Layer 2 of a small transformer language model trained on English Wikipedia (23 layers, counted from 0, width 128).
A neuron's activation on a vector x is SiLU(gate . x) times (in . x), where the dot is the dot product.

Input weights of the MLP neurons that the questions are about. A number n stands for (n - 128) times 0.0081.
n47 gate: 76, 152, 130, 148, 146, 106, 167, 169, 122, 135, 104, 129, 167, 153, 116, 154, 189, 153, 118, 149, 100, 99, 136, 154, 132, 168, 65, 106, 128, 136, 129, 173, 147, 127, 97, 182, 111, 106, 159, 131, 117, 115, 113, 141, 159, 162, 162, 88, 117, 116, 104, 138, 171, 136, 88, 155, 178, 145, 105, 112, 164, 148, 99, 154, 100, 131, 122, 104, 138, 161, 158, 136, 127, 58, 140, 151, 155, 164, 103, 109, 162, 142, 135, 163, 80, 101, 98, 151, 130, 97, 77, 182, 120, 99, 85, 110, 99, 108, 76, 106, 156, 137, 156, 142, 145, 151, 110, 131, 169, 106, 160, 188, 152, 160, 115, 134, 151, 118, 134, 110, 105, 134, 112, 156, 164, 139, 131, 114
n129 gate: 92, 102, 125, 138, 106, 106, 98, 81, 113, 104, 83, 168, 87, 156, 72, 158, 73, 202, 173, 159, 166, 166, 124, 157, 133, 115, 174, 165, 67, 150, 131, 107, 82, 82, 123, 132, 178, 179, 112, 78, 133, 79, 135, 88, 102, 113, 47, 107, 107, 97, 150, 111, 129, 131, 120, 137, 96, 127, 143, 119, 114, 131, 162, 151, 122, 139, 128, 113, 86, 82, 86, 109, 118, 141, 100, 98, 146, 105, 137, 169, 96, 128, 84, 157, 95, 135, 136, 148, 167, 175, 189, 166, 122, 92, 160, 75, 167, 104, 111, 145, 109, 136, 119, 153, 72, 132, 145, 116, 97, 68, 120, 110, 85, 96, 114, 154, 144, 143, 157, 98, 155, 121, 97, 85, 114, 124, 142, 146
n179 gate: 89, 111, 135, 116, 117, 168, 141, 113, 143, 141, 120, 128, 105, 168, 98, 120, 121, 129, 134, 107, 131, 141, 153, 108, 149, 160, 126, 170, 35, 90, 107, 166, 40, 117, 165, 165, 186, 110, 60, 118, 147, 148, 117, 126, 88, 157, 140, 150, 132, 140, 161, 120, 119, 157, 142, 179, 149, 142, 149, 83, 152, 119, 145, 136, 188, 119, 80, 176, 93, 101, 127, 115, 114, 137, 127, 200, 135, 141, 96, 89, 112, 76, 53, 117, 97, 172, 94, 136, 121, 94, 168, 168, 158, 85, 163, 152, 123, 179, 101, 82, 146, 100, 90, 141, 71, 79, 154, 116, 116, 179, 160, 140, 91, 118, 110, 156, 138, 174, 117, 118, 130, 95, 104, 119, 137, 160, 164, 89
n194 gate: 157, 122, 178, 139, 167, 153, 129, 160, 126, 150, 148, 125, 172, 126, 126, 157, 85, 157, 142, 153, 165, 37, 84, 119, 119, 134, 128, 117, 122, 189, 103, 133, 123, 147, 135, 108, 102, 103, 166, 203, 132, 160, 86, 152, 164, 135, 174, 163, 109, 159, 93, 144, 113, 120, 117, 121, 73, 83, 157, 126, 128, 171, 185, 187, 98, 134, 81, 120, 149, 121, 150, 124, 161, 171, 122, 122, 184, 158, 106, 84, 77, 88, 61, 80, 131, 136, 186, 113, 153, 124, 140, 103, 128, 164, 125, 129, 134, 156, 162, 168, 142, 111, 163, 89, 71, 100, 108, 89, 100, 107, 109, 93, 123, 146, 131, 164, 128, 97, 145, 176, 119, 142, 119, 181, 128, 133, 63, 122
n276 gate: 138, 112, 142, 163, 111, 108, 153, 105, 165, 103, 138, 137, 174, 147, 148, 169, 154, 84, 102, 71, 142, 109, 121, 154, 206, 102, 107, 148, 148, 180, 89, 160, 165, 125, 133, 134, 126, 130, 113, 118, 142, 102, 123, 87, 115, 133, 158, 145, 81, 157, 131, 83, 163, 85, 150, 87, 150, 115, 79, 120, 149, 142, 126, 120, 155, 123, 108, 119, 113, 102, 163, 132, 141, 151, 164, 125, 150, 174, 109, 139, 149, 181, 59, 112, 119, 83, 124, 131, 132, 111, 113, 104, 173, 222, 85, 138, 53, 162, 131, 130, 151, 132, 152, 189, 112, 117, 119, 106, 128, 129, 139, 99, 131, 112, 138, 95, 194, 128, 151, 136, 120, 154, 141, 92, 154, 123, 153, 143
n292 gate: 91, 211, 101, 117, 168, 116, 114, 103, 108, 128, 171, 112, 119, 118, 87, 138, 172, 173, 83, 157, 118, 142, 194, 132, 122, 169, 141, 100, 116, 152, 84, 171, 115, 159, 143, 122, 50, 147, 107, 100, 180, 112, 118, 129, 91, 107, 91, 174, 86, 175, 148, 41, 118, 151, 165, 144, 137, 111, 126, 123, 151, 131, 123, 114, 180, 131, 65, 158, 100, 100, 108, 164, 150, 148, 166, 102, 84, 127, 69, 117, 99, 163, 106, 127, 88, 170, 197, 154, 91, 141, 128, 154, 159, 154, 139, 111, 160, 129, 121, 94, 104, 166, 114, 141, 135, 84, 133, 122, 135, 75, 189, 190, 138, 128, 86, 118, 50, 142, 130, 178, 116, 76, 109, 150, 123, 121, 83, 140
n297 gate: 118, 85, 156, 168, 147, 104, 186, 150, 133, 124, 163, 111, 114, 119, 166, 159, 167, 173, 118, 109, 166, 122, 121, 106, 130, 115, 77, 134, 169, 176, 128, 96, 123, 129, 122, 144, 110, 150, 140, 161, 155, 99, 139, 76, 110, 191, 145, 149, 113, 123, 70, 146, 147, 130, 107, 115, 153, 126, 145, 135, 229, 177, 170, 94, 81, 114, 156, 166, 130, 133, 161, 123, 137, 99, 132, 173, 128, 160, 176, 101, 192, 170, 85, 165, 128, 87, 90, 136, 97, 210, 171, 137, 115, 133, 162, 195, 144, 188, 92, 164, 154, 79, 119, 153, 98, 135, 112, 64, 84, 130, 114, 126, 133, 155, 58, 110, 146, 90, 138, 139, 185, 164, 105, 217, 163, 119, 163, 172
n47 in: 104, 113, 114, 145, 108, 128, 192, 147, 126, 140, 147, 124, 126, 132, 174, 172, 119, 154, 172, 129, 133, 108, 180, 136, 161, 143, 124, 98, 136, 107, 125, 186, 162, 130, 168, 163, 138, 76, 142, 126, 101, 45, 115, 124, 178, 104, 147, 116, 106, 93, 136, 152, 147, 144, 119, 94, 146, 120, 150, 146, 120, 184, 132, 164, 112, 98, 145, 140, 168, 124, 104, 186, 127, 84, 126, 150, 115, 137, 110, 59, 154, 92, 102, 155, 87, 115, 127, 147, 120, 105, 90, 167, 104, 138, 140, 126, 104, 149, 144, 113, 125, 105, 124, 135, 142, 141, 113, 66, 170, 85, 119, 83, 159, 130, 156, 74, 165, 136, 118, 129, 118, 147, 113, 130, 79, 99, 157, 116
n129 in: 153, 103, 79, 135, 157, 101, 126, 128, 153, 107, 157, 149, 161, 141, 94, 114, 107, 127, 193, 105, 158, 106, 131, 184, 120, 66, 74, 133, 128, 156, 163, 146, 77, 137, 113, 151, 131, 113, 166, 59, 68, 113, 130, 105, 136, 139, 165, 106, 121, 103, 142, 108, 109, 125, 98, 105, 133, 83, 158, 124, 95, 120, 92, 126, 70, 98, 150, 87, 130, 173, 150, 154, 184, 147, 168, 92, 126, 94, 98, 147, 186, 110, 115, 143, 76, 118, 138, 140, 108, 140, 100, 89, 162, 130, 134, 133, 187, 161, 156, 193, 98, 155, 129, 180, 49, 146, 169, 143, 131, 111, 115, 92, 156, 140, 118, 94, 165, 126, 180, 143, 144, 122, 112, 82, 179, 140, 137, 115
n179 in: 129, 112, 140, 130, 185, 136, 146, 37, 130, 134, 110, 113, 91, 163, 115, 161, 133, 121, 108, 107, 148, 108, 179, 149, 142, 100, 88, 119, 90, 121, 204, 127, 149, 140, 138, 108, 134, 136, 121, 141, 102, 186, 153, 115, 89, 165, 168, 170, 123, 170, 157, 89, 146, 169, 155, 172, 146, 95, 65, 139, 160, 92, 134, 194, 154, 80, 142, 99, 107, 121, 99, 122, 116, 155, 167, 148, 137, 172, 142, 130, 107, 94, 126, 133, 148, 164, 79, 113, 148, 76, 192, 129, 131, 115, 217, 131, 138, 156, 142, 90, 150, 134, 95, 77, 151, 159, 162, 102, 124, 129, 147, 130, 101, 145, 92, 140, 127, 113, 85, 134, 88, 191, 104, 105, 130, 186, 142, 167
n194 in: 147, 112, 173, 76, 143, 126, 112, 126, 109, 118, 132, 98, 124, 165, 136, 67, 163, 172, 105, 129, 166, 101, 90, 143, 111, 102, 123, 138, 87, 106, 105, 164, 173, 86, 188, 99, 179, 89, 78, 116, 81, 99, 169, 149, 182, 107, 157, 159, 154, 193, 121, 155, 149, 116, 203, 144, 86, 154, 79, 114, 100, 93, 160, 134, 137, 131, 52, 104, 133, 89, 122, 122, 95, 115, 136, 133, 127, 146, 110, 116, 54, 180, 141, 111, 148, 87, 108, 120, 145, 175, 139, 105, 130, 128, 174, 150, 132, 92, 57, 168, 158, 121, 129, 107, 76, 150, 187, 81, 149, 105, 62, 106, 163, 144, 85, 154, 110, 120, 142, 165, 102, 193, 121, 158, 95, 100, 130, 129
n276 in: 91, 105, 162, 171, 141, 141, 122, 108, 166, 98, 131, 101, 123, 163, 130, 152, 170, 58, 109, 131, 78, 176, 205, 95, 183, 82, 98, 116, 163, 172, 116, 153, 164, 125, 175, 137, 147, 157, 107, 124, 131, 126, 170, 74, 124, 169, 95, 132, 117, 133, 138, 144, 161, 125, 144, 105, 164, 108, 107, 117, 126, 151, 84, 131, 141, 137, 82, 134, 147, 111, 132, 170, 123, 131, 115, 102, 107, 105, 121, 152, 110, 161, 119, 135, 134, 111, 150, 117, 135, 162, 118, 93, 192, 168, 106, 109, 108, 124, 177, 86, 138, 188, 148, 184, 124, 81, 109, 88, 118, 129, 132, 124, 139, 106, 136, 82, 158, 69, 123, 162, 155, 117, 98, 116, 146, 140, 162, 147
n292 in: 95, 125, 118, 153, 188, 97, 136, 139, 161, 81, 125, 166, 110, 145, 183, 124, 151, 124, 89, 168, 79, 146, 130, 160, 88, 189, 153, 70, 105, 159, 145, 144, 154, 109, 105, 171, 152, 74, 134, 134, 163, 152, 97, 145, 48, 187, 124, 116, 114, 164, 121, 77, 137, 96, 130, 163, 157, 84, 176, 104, 175, 125, 111, 98, 143, 89, 133, 103, 120, 135, 111, 191, 83, 147, 201, 90, 84, 159, 111, 98, 150, 173, 95, 159, 129, 179, 154, 149, 120, 143, 151, 129, 175, 123, 102, 112, 125, 138, 82, 125, 117, 106, 143, 131, 139, 116, 159, 107, 87, 90, 151, 136, 68, 154, 137, 171, 94, 118, 123, 131, 146, 120, 105, 177, 117, 113, 132, 140
n297 in: 124, 171, 107, 140, 99, 128, 138, 88, 124, 146, 139, 147, 81, 208, 151, 150, 160, 132, 124, 159, 57, 153, 139, 80, 138, 87, 120, 112, 163, 73, 114, 107, 53, 144, 181, 7, 79, 99, 104, 99, 126, 196, 116, 142, 157, 111, 163, 68, 168, 89, 133, 103, 156, 93, 137, 68, 136, 166, 107, 155, 93, 141, 121, 131, 135, 105, 34, 122, 113, 132, 136, 195, 131, 105, 123, 114, 120, 103, 62, 114, 110, 103, 166, 167, 152, 47, 144, 87, 77, 123, 125, 138, 37, 119, 121, 127, 123, 120, 157, 125, 135, 147, 162, 49, 104, 125, 178, 84, 153, 128, 86, 151, 129, 131, 152, 142, 95, 150, 109, 80, 173, 164, 144, 99, 124, 116, 107, 186

Each question shows a token from some text and the vector x that enters the MLP there. A number n stands for (n - 128) times 0.019.

"eam": 155, 95, 90, 110, 120, 124, 165, 149, 124, 173, 114, 147, 145, 95, 110, 169, 135, 177, 186, 144, 132, 135, 169, 142, 80, 77, 139, 97, 131, 142, 42, 78, 124, 113, 165, 75, 193, 139, 129, 92, 90, 70, 124, 124, 109, 130, 108, 165, 107, 141, 123, 98, 161, 83, 143, 155, 99, 113, 70, 133, 75, 108, 127, 126, 114, 146, 106, 166, 112, 142, 110, 149, 74, 124, 191, 165, 141, 98, 150, 124, 122, 127, 119, 104, 129, 145, 121, 107, 122, 154, 103, 110, 167, 134, 120, 143, 134, 100, 106, 136, 175, 135, 104, 179, 108, 166, 179, 114, 125, 130, 107, 91, 69, 128, 146, 159, 144, 149, 130, 79, 101, 157, 117, 130, 136, 128, 160, 141
The neuron with the highest activation: n129

" Ch": 140, 136, 92, 173, 99, 164, 126, 146, 149, 151, 188, 126, 103, 175, 140, 160, 148, 140, 158, 133, 126, 126, 137, 133, 115, 115, 137, 136, 177, 136, 119, 113, 81, 87, 145, 114, 134, 139, 124, 133, 137, 86, 109, 178, 141, 159, 121, 185, 107, 108, 112, 172, 113, 93, 120, 121, 116, 112, 143, 101, 115, 58, 133, 167, 155, 83, 165, 147, 168, 200, 138, 121, 107, 134, 105, 135, 106, 174, 173, 126, 87, 169, 134, 101, 192, 123, 129, 65, 141, 129, 150, 120, 120, 91, 133, 182, 147, 108, 91, 113, 54, 105, 120, 136, 142, 158, 139, 125, 149, 158, 92, 66, 182, 130, 106, 175, 124, 132, 151, 103, 131, 72, 123, 73, 146, 146, 163, 164
The neuron with the highest activation: n297

" w": 83, 146, 66, 154, 128, 136, 110, 156, 196, 142, 155, 137, 134, 137, 170, 128, 112, 162, 136, 100, 129, 102, 127, 131, 118, 150, 145, 105, 172, 186, 144, 104, 113, 105, 129, 128, 116, 82, 170, 79, 143, 95, 107, 143, 145, 101, 133, 213, 176, 128, 113, 152, 96, 129, 138, 138, 144, 129, 113, 150, 112, 142, 90, 136, 159, 150, 126, 70, 140, 146, 137, 157, 81, 121, 79, 180, 117, 99, 175, 185, 93, 120, 104, 110, 140, 90, 139, 92, 135, 119, 120, 91, 126, 83, 140, 146, 114, 101, 119, 137, 91, 84, 113, 175, 211, 129, 120, 141, 132, 138, 145, 122, 133, 99, 110, 153, 89, 141, 128, 128, 110, 83, 125, 65, 127, 174, 128, 193
Which three neurons fire most, strongest first? n194, n179, n297

" A": 76, 151, 106, 119, 117, 143, 144, 150, 131, 148, 173, 140, 180, 170, 161, 90, 130, 176, 124, 94, 151, 109, 153, 136, 139, 111, 147, 103, 147, 128, 96, 126, 107, 127, 138, 111, 161, 121, 122, 136, 125, 71, 122, 149, 136, 139, 106, 143, 146, 105, 115, 183, 76, 150, 99, 134, 117, 86, 107, 119, 97, 109, 122, 171, 91, 152, 126, 158, 109, 208, 127, 125, 105, 141, 154, 161, 119, 119, 156, 155, 89, 189, 136, 102, 134, 80, 126, 117, 122, 124, 165, 97, 112, 166, 55, 124, 191, 106, 80, 99, 103, 117, 123, 159, 159, 124, 122, 129, 165, 160, 161, 100, 139, 165, 101, 176, 126, 159, 100, 110, 136, 89, 142, 86, 179, 94, 158, 168
The neuron with the highest activation: n179

"r": 118, 111, 63, 153, 111, 136, 142, 111, 179, 116, 149, 100, 152, 130, 159, 150, 97, 145, 126, 133, 171, 96, 131, 104, 76, 104, 187, 136, 112, 122, 146, 150, 123, 145, 155, 108, 153, 111, 156, 132, 120, 122, 135, 130, 132, 88, 87, 79, 157, 177, 136, 147, 133, 114, 132, 131, 168, 95, 80, 114, 125, 131, 107, 153, 157, 166, 84, 137, 172, 120, 103, 169, 139, 117, 159, 110, 76, 176, 114, 179, 80, 123, 165, 162, 168, 100, 163, 100, 139, 114, 144, 93, 140, 167, 132, 158, 167, 118, 144, 192, 118, 112, 76, 115, 188, 150, 114, 156, 156, 157, 123, 116, 192, 102, 142, 117, 89, 112, 206, 131, 94, 134, 107, 88, 198, 135, 127, 155
Which neuron fires most, and how strongly? n276, at about 0.15

"e": 163, 142, 118, 166, 112, 144, 172, 130, 180, 122, 155, 115, 168, 138, 183, 150, 98, 153, 182, 127, 107, 92, 101, 120, 135, 116, 146, 94, 152, 136, 190, 139, 163, 163, 133, 157, 115, 117, 139, 149, 109, 125, 123, 124, 160, 123, 92, 149, 184, 73, 171, 153, 128, 99, 103, 69, 115, 93, 138, 121, 125, 109, 167, 121, 121, 140, 103, 125, 185, 149, 148, 139, 111, 129, 120, 147, 114, 99, 122, 126, 68, 116, 96, 57, 153, 122, 111, 89, 97, 87, 100, 94, 131, 130, 103, 136, 143, 99, 76, 111, 170, 126, 66, 126, 161, 108, 180, 131, 112, 181, 127, 77, 125, 124, 182, 183, 113, 161, 104, 142, 114, 80, 126, 116, 139, 147, 136, 143
The neuron with the highest activation: n179

"v": 152, 152, 107, 159, 142, 185, 85, 144, 170, 122, 147, 104, 136, 140, 174, 135, 116, 113, 135, 79, 144, 85, 119, 68, 135, 175, 149, 45, 143, 97, 136, 131, 104, 116, 96, 93, 139, 94, 145, 119, 156, 95, 88, 144, 151, 124, 96, 125, 136, 83, 143, 117, 149, 98, 189, 119, 121, 102, 113, 140, 147, 64, 124, 180, 164, 167, 120, 138, 162, 169, 101, 124, 129, 126, 116, 123, 63, 107, 126, 136, 90, 114, 103, 123, 162, 84, 126, 111, 87, 88, 147, 123, 101, 151, 84, 190, 134, 60, 137, 141, 136, 127, 128, 170, 161, 149, 136, 108, 122, 141, 161, 99, 172, 145, 177, 128, 143, 126, 145, 142, 114, 121, 153, 108, 151, 166, 140, 161
Which neuron fires most, and how strongly? n179, at about 0.3

"\n": 97, 117, 110, 159, 156, 150, 106, 106, 157, 181, 168, 157, 122, 169, 166, 130, 113, 127, 140, 122, 147, 99, 93, 112, 136, 153, 166, 127, 173, 168, 166, 111, 174, 151, 122, 112, 156, 134, 161, 109, 122, 122, 103, 127, 145, 114, 77, 145, 105, 83, 133, 151, 122, 121, 130, 126, 149, 101, 87, 158, 128, 117, 180, 127, 153, 139, 121, 135, 101, 168, 116, 122, 126, 88, 192, 130, 118, 125, 164, 125, 70, 171, 134, 131, 162, 140, 168, 130, 80, 103, 76, 88, 136, 102, 163, 206, 147, 44, 108, 148, 115, 139, 144, 95, 157, 126, 172, 125, 125, 160, 113, 130, 168, 174, 87, 135, 121, 149, 120, 126, 94, 91, 115, 56, 98, 137, 168, 158
Which neuron fires most, and how strongly? n276, at about 0.17

"uc": 127, 146, 85, 190, 184, 199, 152, 120, 102, 168, 204, 151, 74, 152, 104, 129, 92, 147, 151, 103, 168, 142, 135, 109, 140, 135, 120, 144, 123, 92, 179, 90, 113, 97, 135, 101, 131, 116, 128, 128, 118, 109, 118, 173, 192, 138, 129, 134, 133, 118, 79, 181, 99, 105, 100, 137, 164, 90, 101, 115, 103, 112, 119, 125, 164, 161, 125, 68, 151, 131, 114, 172, 88, 95, 124, 98, 100, 130, 90, 103, 155, 136, 104, 145, 167, 114, 167, 128, 80, 94, 148, 81, 131, 101, 136, 99, 95, 101, 101, 147, 170, 104, 95, 130, 107, 110, 140, 97, 111, 122, 171, 97, 90, 125, 157, 154, 198, 121, 146, 123, 94, 140, 132, 90, 177, 141, 129, 157
Which three neurons fire most, strongest first? n179, n129, n194

" a": 123, 153, 131, 113, 137, 148, 126, 126, 205, 165, 168, 107, 176, 143, 169, 91, 100, 161, 124, 81, 187, 110, 121, 118, 125, 100, 128, 131, 174, 118, 128, 131, 105, 147, 143, 98, 145, 95, 171, 116, 115, 79, 112, 160, 138, 96, 102, 150, 136, 134, 108, 198, 106, 140, 82, 124, 125, 101, 75, 128, 114, 115, 88, 134, 76, 142, 166, 157, 109, 208, 137, 119, 84, 153, 103, 119, 147, 106, 189, 137, 142, 177, 124, 94, 127, 98, 137, 112, 141, 100, 134, 94, 122, 149, 65, 110, 161, 91, 104, 91, 125, 115, 124, 122, 167, 140, 109, 118, 122, 142, 188, 101, 121, 135, 84, 177, 120, 141, 132, 101, 103, 101, 144, 105, 219, 101, 165, 155
Which neuron fires most, and how strongly? n292, at about 0.35

"em": 136, 143, 72, 170, 123, 132, 132, 133, 174, 158, 151, 135, 146, 161, 162, 99, 161, 78, 116, 145, 171, 143, 99, 115, 116, 118, 108, 104, 134, 154, 133, 118, 117, 121, 143, 157, 123, 115, 151, 117, 136, 72, 97, 125, 141, 105, 85, 158, 145, 113, 148, 101, 142, 145, 77, 130, 120, 103, 135, 101, 131, 60, 51, 128, 128, 177, 94, 174, 137, 124, 94, 125, 143, 143, 164, 146, 77, 93, 106, 183, 140, 123, 177, 72, 165, 145, 107, 62, 65, 143, 128, 133, 139, 159, 139, 179, 176, 90, 90, 195, 145, 107, 151, 130, 164, 155, 134, 116, 163, 159, 157, 105, 119, 85, 160, 167, 167, 116, 123, 140, 128, 103, 128, 118, 132, 127, 180, 132
The neuron with the highest activation: n179

"erm": 107, 195, 123, 151, 121, 133, 125, 108, 98, 173, 158, 131, 151, 145, 148, 136, 118, 80, 137, 141, 159, 143, 108, 72, 134, 140, 110, 117, 159, 143, 122, 131, 147, 134, 133, 178, 129, 123, 137, 90, 89, 101, 104, 170, 201, 66, 110, 106, 216, 115, 137, 103, 122, 120, 124, 144, 155, 101, 106, 152, 115, 134, 137, 124, 166, 159, 119, 147, 129, 241, 128, 131, 69, 188, 150, 160, 107, 119, 172, 126, 146, 81, 135, 109, 120, 114, 88, 80, 82, 97, 129, 124, 134, 151, 179, 148, 123, 69, 115, 109, 151, 125, 120, 112, 136, 157, 122, 123, 128, 150, 176, 132, 160, 100, 182, 131, 171, 161, 147, 134, 128, 106, 117, 101, 107, 124, 169, 157
Which neuron fires most, and how strongly? n292, at about 0.76

"as": 154, 127, 125, 144, 168, 124, 184, 107, 135, 158, 127, 113, 156, 130, 149, 121, 119, 128, 149, 140, 152, 121, 123, 94, 180, 141, 160, 128, 102, 168, 143, 129, 115, 121, 88, 164, 152, 139, 169, 105, 161, 99, 148, 151, 182, 107, 117, 123, 127, 74, 169, 130, 118, 141, 157, 116, 168, 94, 124, 148, 87, 124, 151, 111, 190, 170, 118, 120, 97, 167, 112, 109, 59, 130, 75, 151, 166, 144, 102, 136, 166, 136, 92, 83, 114, 132, 108, 71, 139, 111, 160, 110, 125, 95, 14, 147, 149, 87, 114, 185, 138, 107, 74, 129, 214, 135, 140, 156, 148, 177, 186, 95, 114, 106, 115, 132, 145, 135, 133, 133, 87, 132, 144, 143, 151, 116, 171, 150
Which three neurons fire most, strongest first? n297, n194, n292

"ive": 135, 117, 150, 212, 152, 141, 154, 145, 173, 157, 168, 162, 134, 150, 148, 129, 150, 186, 134, 127, 124, 108, 144, 128, 74, 41, 127, 105, 132, 85, 198, 71, 136, 129, 117, 113, 151, 100, 133, 90, 140, 111, 95, 118, 153, 80, 99, 141, 149, 139, 114, 141, 165, 126, 142, 149, 145, 125, 145, 143, 122, 120, 151, 129, 89, 155, 140, 136, 134, 173, 87, 172, 154, 139, 155, 159, 167, 132, 155, 204, 116, 100, 93, 96, 154, 101, 156, 135, 124, 157, 102, 69, 84, 118, 109, 140, 153, 98, 147, 143, 160, 89, 123, 127, 110, 103, 168, 127, 111, 186, 146, 97, 97, 162, 101, 168, 134, 112, 97, 129, 65, 106, 137, 116, 221, 133, 172, 133
The neuron with the highest activation: n297

" s": 102, 114, 119, 115, 196, 167, 164, 144, 197, 173, 160, 128, 126, 158, 157, 96, 117, 126, 161, 131, 143, 106, 126, 105, 129, 139, 149, 139, 134, 151, 87, 130, 152, 125, 116, 155, 145, 81, 153, 85, 139, 117, 94, 148, 171, 147, 129, 194, 107, 128, 124, 156, 158, 132, 114, 137, 162, 151, 112, 128, 123, 135, 113, 147, 138, 128, 114, 117, 186, 171, 73, 112, 58, 178, 87, 168, 89, 169, 144, 198, 102, 137, 131, 109, 153, 97, 153, 106, 156, 84, 101, 95, 121, 121, 86, 117, 153, 89, 127, 161, 157, 107, 126, 145, 137, 101, 106, 160, 141, 167, 169, 84, 131, 134, 112, 140, 120, 157, 186, 145, 144, 92, 149, 69, 172, 164, 146, 192
The neuron with the highest activation: n276

"am": 94, 91, 112, 116, 105, 143, 143, 111, 145, 182, 169, 104, 118, 162, 161, 163, 95, 104, 148, 120, 150, 136, 143, 127, 172, 156, 150, 127, 81, 121, 114, 108, 173, 103, 166, 150, 168, 92, 128, 123, 105, 67, 88, 132, 144, 94, 128, 137, 193, 101, 198, 76, 181, 134, 124, 132, 144, 134, 102, 134, 124, 126, 76, 143, 122, 139, 162, 204, 127, 180, 116, 114, 110, 126, 141, 124, 139, 154, 111, 149, 121, 148, 129, 112, 155, 122, 46, 71, 71, 120, 126, 93, 130, 156, 89, 136, 149, 105, 137, 150, 179, 123, 79, 162, 138, 168, 114, 98, 146, 174, 136, 103, 140, 116, 160, 131, 112, 146, 144, 162, 134, 125, 100, 110, 102, 152, 163, 160
The two highest activations, in order: n276, n179

"in": 139, 119, 94, 118, 187, 112, 153, 127, 80, 136, 163, 158, 79, 120, 167, 152, 137, 181, 146, 164, 151, 135, 121, 72, 160, 92, 127, 106, 153, 119, 186, 108, 117, 143, 149, 124, 114, 73, 165, 109, 116, 69, 102, 125, 148, 110, 143, 136, 133, 111, 152, 134, 125, 152, 131, 142, 140, 103, 88, 149, 92, 74, 167, 137, 135, 136, 111, 160, 136, 177, 81, 125, 68, 40, 92, 92, 118, 137, 139, 107, 110, 172, 118, 72, 137, 125, 157, 116, 103, 108, 125, 109, 85, 138, 122, 108, 155, 100, 129, 113, 133, 100, 86, 143, 157, 62, 200, 95, 112, 142, 140, 130, 123, 120, 128, 106, 160, 171, 131, 171, 130, 127, 112, 175, 157, 135, 166, 138
The neuron with the highest activation: n297

" D": 69, 163, 129, 109, 142, 132, 116, 140, 132, 140, 168, 177, 155, 171, 151, 141, 147, 146, 181, 124, 148, 106, 151, 122, 109, 133, 131, 92, 173, 188, 145, 156, 118, 140, 154, 63, 169, 126, 155, 131, 125, 99, 112, 167, 163, 150, 148, 155, 133, 128, 152, 151, 113, 118, 118, 137, 132, 113, 171, 102, 130, 68, 109, 196, 131, 93, 121, 140, 149, 170, 122, 156, 51, 126, 92, 138, 107, 120, 161, 160, 48, 186, 144, 133, 155, 63, 107, 128, 131, 116, 149, 112, 101, 114, 80, 123, 140, 130, 104, 121, 97, 91, 122, 137, 181, 111, 168, 167, 150, 131, 150, 99, 170, 146, 135, 113, 113, 159, 139, 110, 108, 91, 129, 125, 128, 148, 174, 152
Which neuron fires most, and how strongly? n47, at about 1

"o": 123, 151, 185, 115, 146, 126, 148, 133, 57, 153, 126, 142, 213, 144, 154, 153, 141, 144, 125, 117, 156, 147, 154, 136, 134, 122, 167, 107, 127, 148, 113, 82, 141, 123, 119, 152, 143, 134, 149, 121, 136, 120, 96, 91, 132, 115, 82, 128, 123, 157, 117, 164, 109, 31, 119, 138, 70, 112, 95, 118, 142, 92, 86, 119, 161, 147, 111, 145, 184, 145, 75, 145, 122, 112, 118, 102, 158, 151, 140, 121, 138, 110, 123, 93, 104, 99, 105, 141, 135, 90, 111, 98, 152, 111, 125, 114, 138, 94, 117, 159, 111, 94, 69, 135, 213, 141, 149, 128, 154, 149, 116, 88, 98, 123, 134, 226, 124, 114, 118, 102, 111, 100, 97, 105, 165, 143, 107, 140
Which neuron fires most, and how strongly? n297, at about 0.6

"5": 143, 154, 129, 197, 129, 149, 181, 155, 119, 146, 194, 136, 154, 120, 194, 116, 146, 158, 155, 153, 133, 113, 150, 51, 193, 114, 135, 97, 155, 144, 244, 145, 154, 130, 177, 141, 156, 129, 127, 131, 102, 181, 87, 166, 140, 114, 132, 105, 133, 148, 128, 70, 133, 131, 144, 158, 124, 145, 115, 134, 84, 132, 157, 105, 145, 182, 146, 116, 117, 162, 68, 126, 140, 137, 130, 137, 101, 114, 156, 163, 171, 167, 110, 81, 160, 121, 140, 160, 154, 57, 127, 129, 145, 126, 131, 143, 151, 112, 129, 154, 167, 100, 126, 117, 151, 122, 125, 122, 139, 118, 167, 98, 133, 146, 73, 151, 128, 164, 151, 175, 112, 144, 103, 122, 168, 133, 165, 141
Which neuron fires most, and how strongly? n47, at about 0.11

" C": 109, 154, 52, 196, 154, 153, 152, 130, 165, 142, 202, 162, 117, 143, 154, 117, 143, 174, 176, 119, 116, 119, 135, 119, 123, 139, 121, 130, 139, 159, 131, 123, 96, 129, 160, 101, 147, 133, 127, 131, 156, 109, 132, 162, 125, 160, 107, 138, 115, 120, 108, 143, 88, 117, 128, 108, 128, 127, 93, 87, 94, 83, 127, 165, 134, 133, 135, 127, 131, 201, 111, 116, 74, 129, 121, 140, 115, 160, 168, 176, 29, 142, 110, 118, 132, 101, 126, 90, 109, 94, 142, 106, 112, 138, 90, 193, 152, 120, 83, 145, 87, 70, 124, 137, 175, 157, 108, 160, 150, 137, 144, 65, 154, 149, 103, 128, 149, 141, 122, 107, 114, 102, 168, 79, 156, 135, 120, 153
Which three neurons fire most, strongest first? n292, n47, n194

"on": 137, 102, 102, 165, 117, 146, 161, 115, 132, 130, 141, 155, 140, 137, 177, 105, 131, 163, 154, 152, 143, 107, 104, 80, 154, 71, 133, 89, 157, 150, 176, 106, 144, 198, 151, 83, 136, 115, 215, 112, 167, 129, 125, 150, 143, 113, 134, 122, 159, 89, 135, 113, 151, 115, 99, 123, 142, 84, 100, 142, 109, 86, 171, 138, 135, 146, 104, 157, 86, 138, 96, 85, 106, 124, 95, 126, 145, 142, 119, 192, 118, 175, 105, 93, 131, 90, 106, 82, 80, 62, 126, 146, 144, 139, 143, 122, 150, 139, 108, 134, 141, 121, 91, 166, 126, 93, 143, 112, 123, 154, 149, 100, 146, 74, 150, 142, 176, 103, 100, 184, 60, 85, 135, 143, 179, 149, 145, 145
The two highest activations, in order: n276, n292

" R": 62, 125, 54, 144, 105, 148, 139, 148, 140, 129, 153, 165, 129, 178, 149, 161, 103, 166, 132, 161, 143, 103, 130, 111, 96, 146, 145, 99, 170, 131, 140, 136, 123, 136, 134, 83, 144, 128, 137, 137, 173, 102, 122, 173, 135, 140, 113, 154, 105, 109, 182, 94, 96, 116, 109, 137, 122, 84, 115, 143, 125, 135, 105, 172, 130, 131, 103, 113, 168, 140, 113, 115, 94, 146, 67, 165, 117, 163, 185, 163, 121, 141, 124, 94, 175, 92, 94, 105, 163, 71, 110, 66, 104, 119, 98, 169, 163, 99, 75, 140, 106, 111, 118, 131, 175, 126, 152, 152, 137, 134, 121, 65, 148, 164, 148, 102, 100, 138, 156, 144, 106, 92, 117, 106, 169, 144, 154, 165
The neuron with the highest activation: n276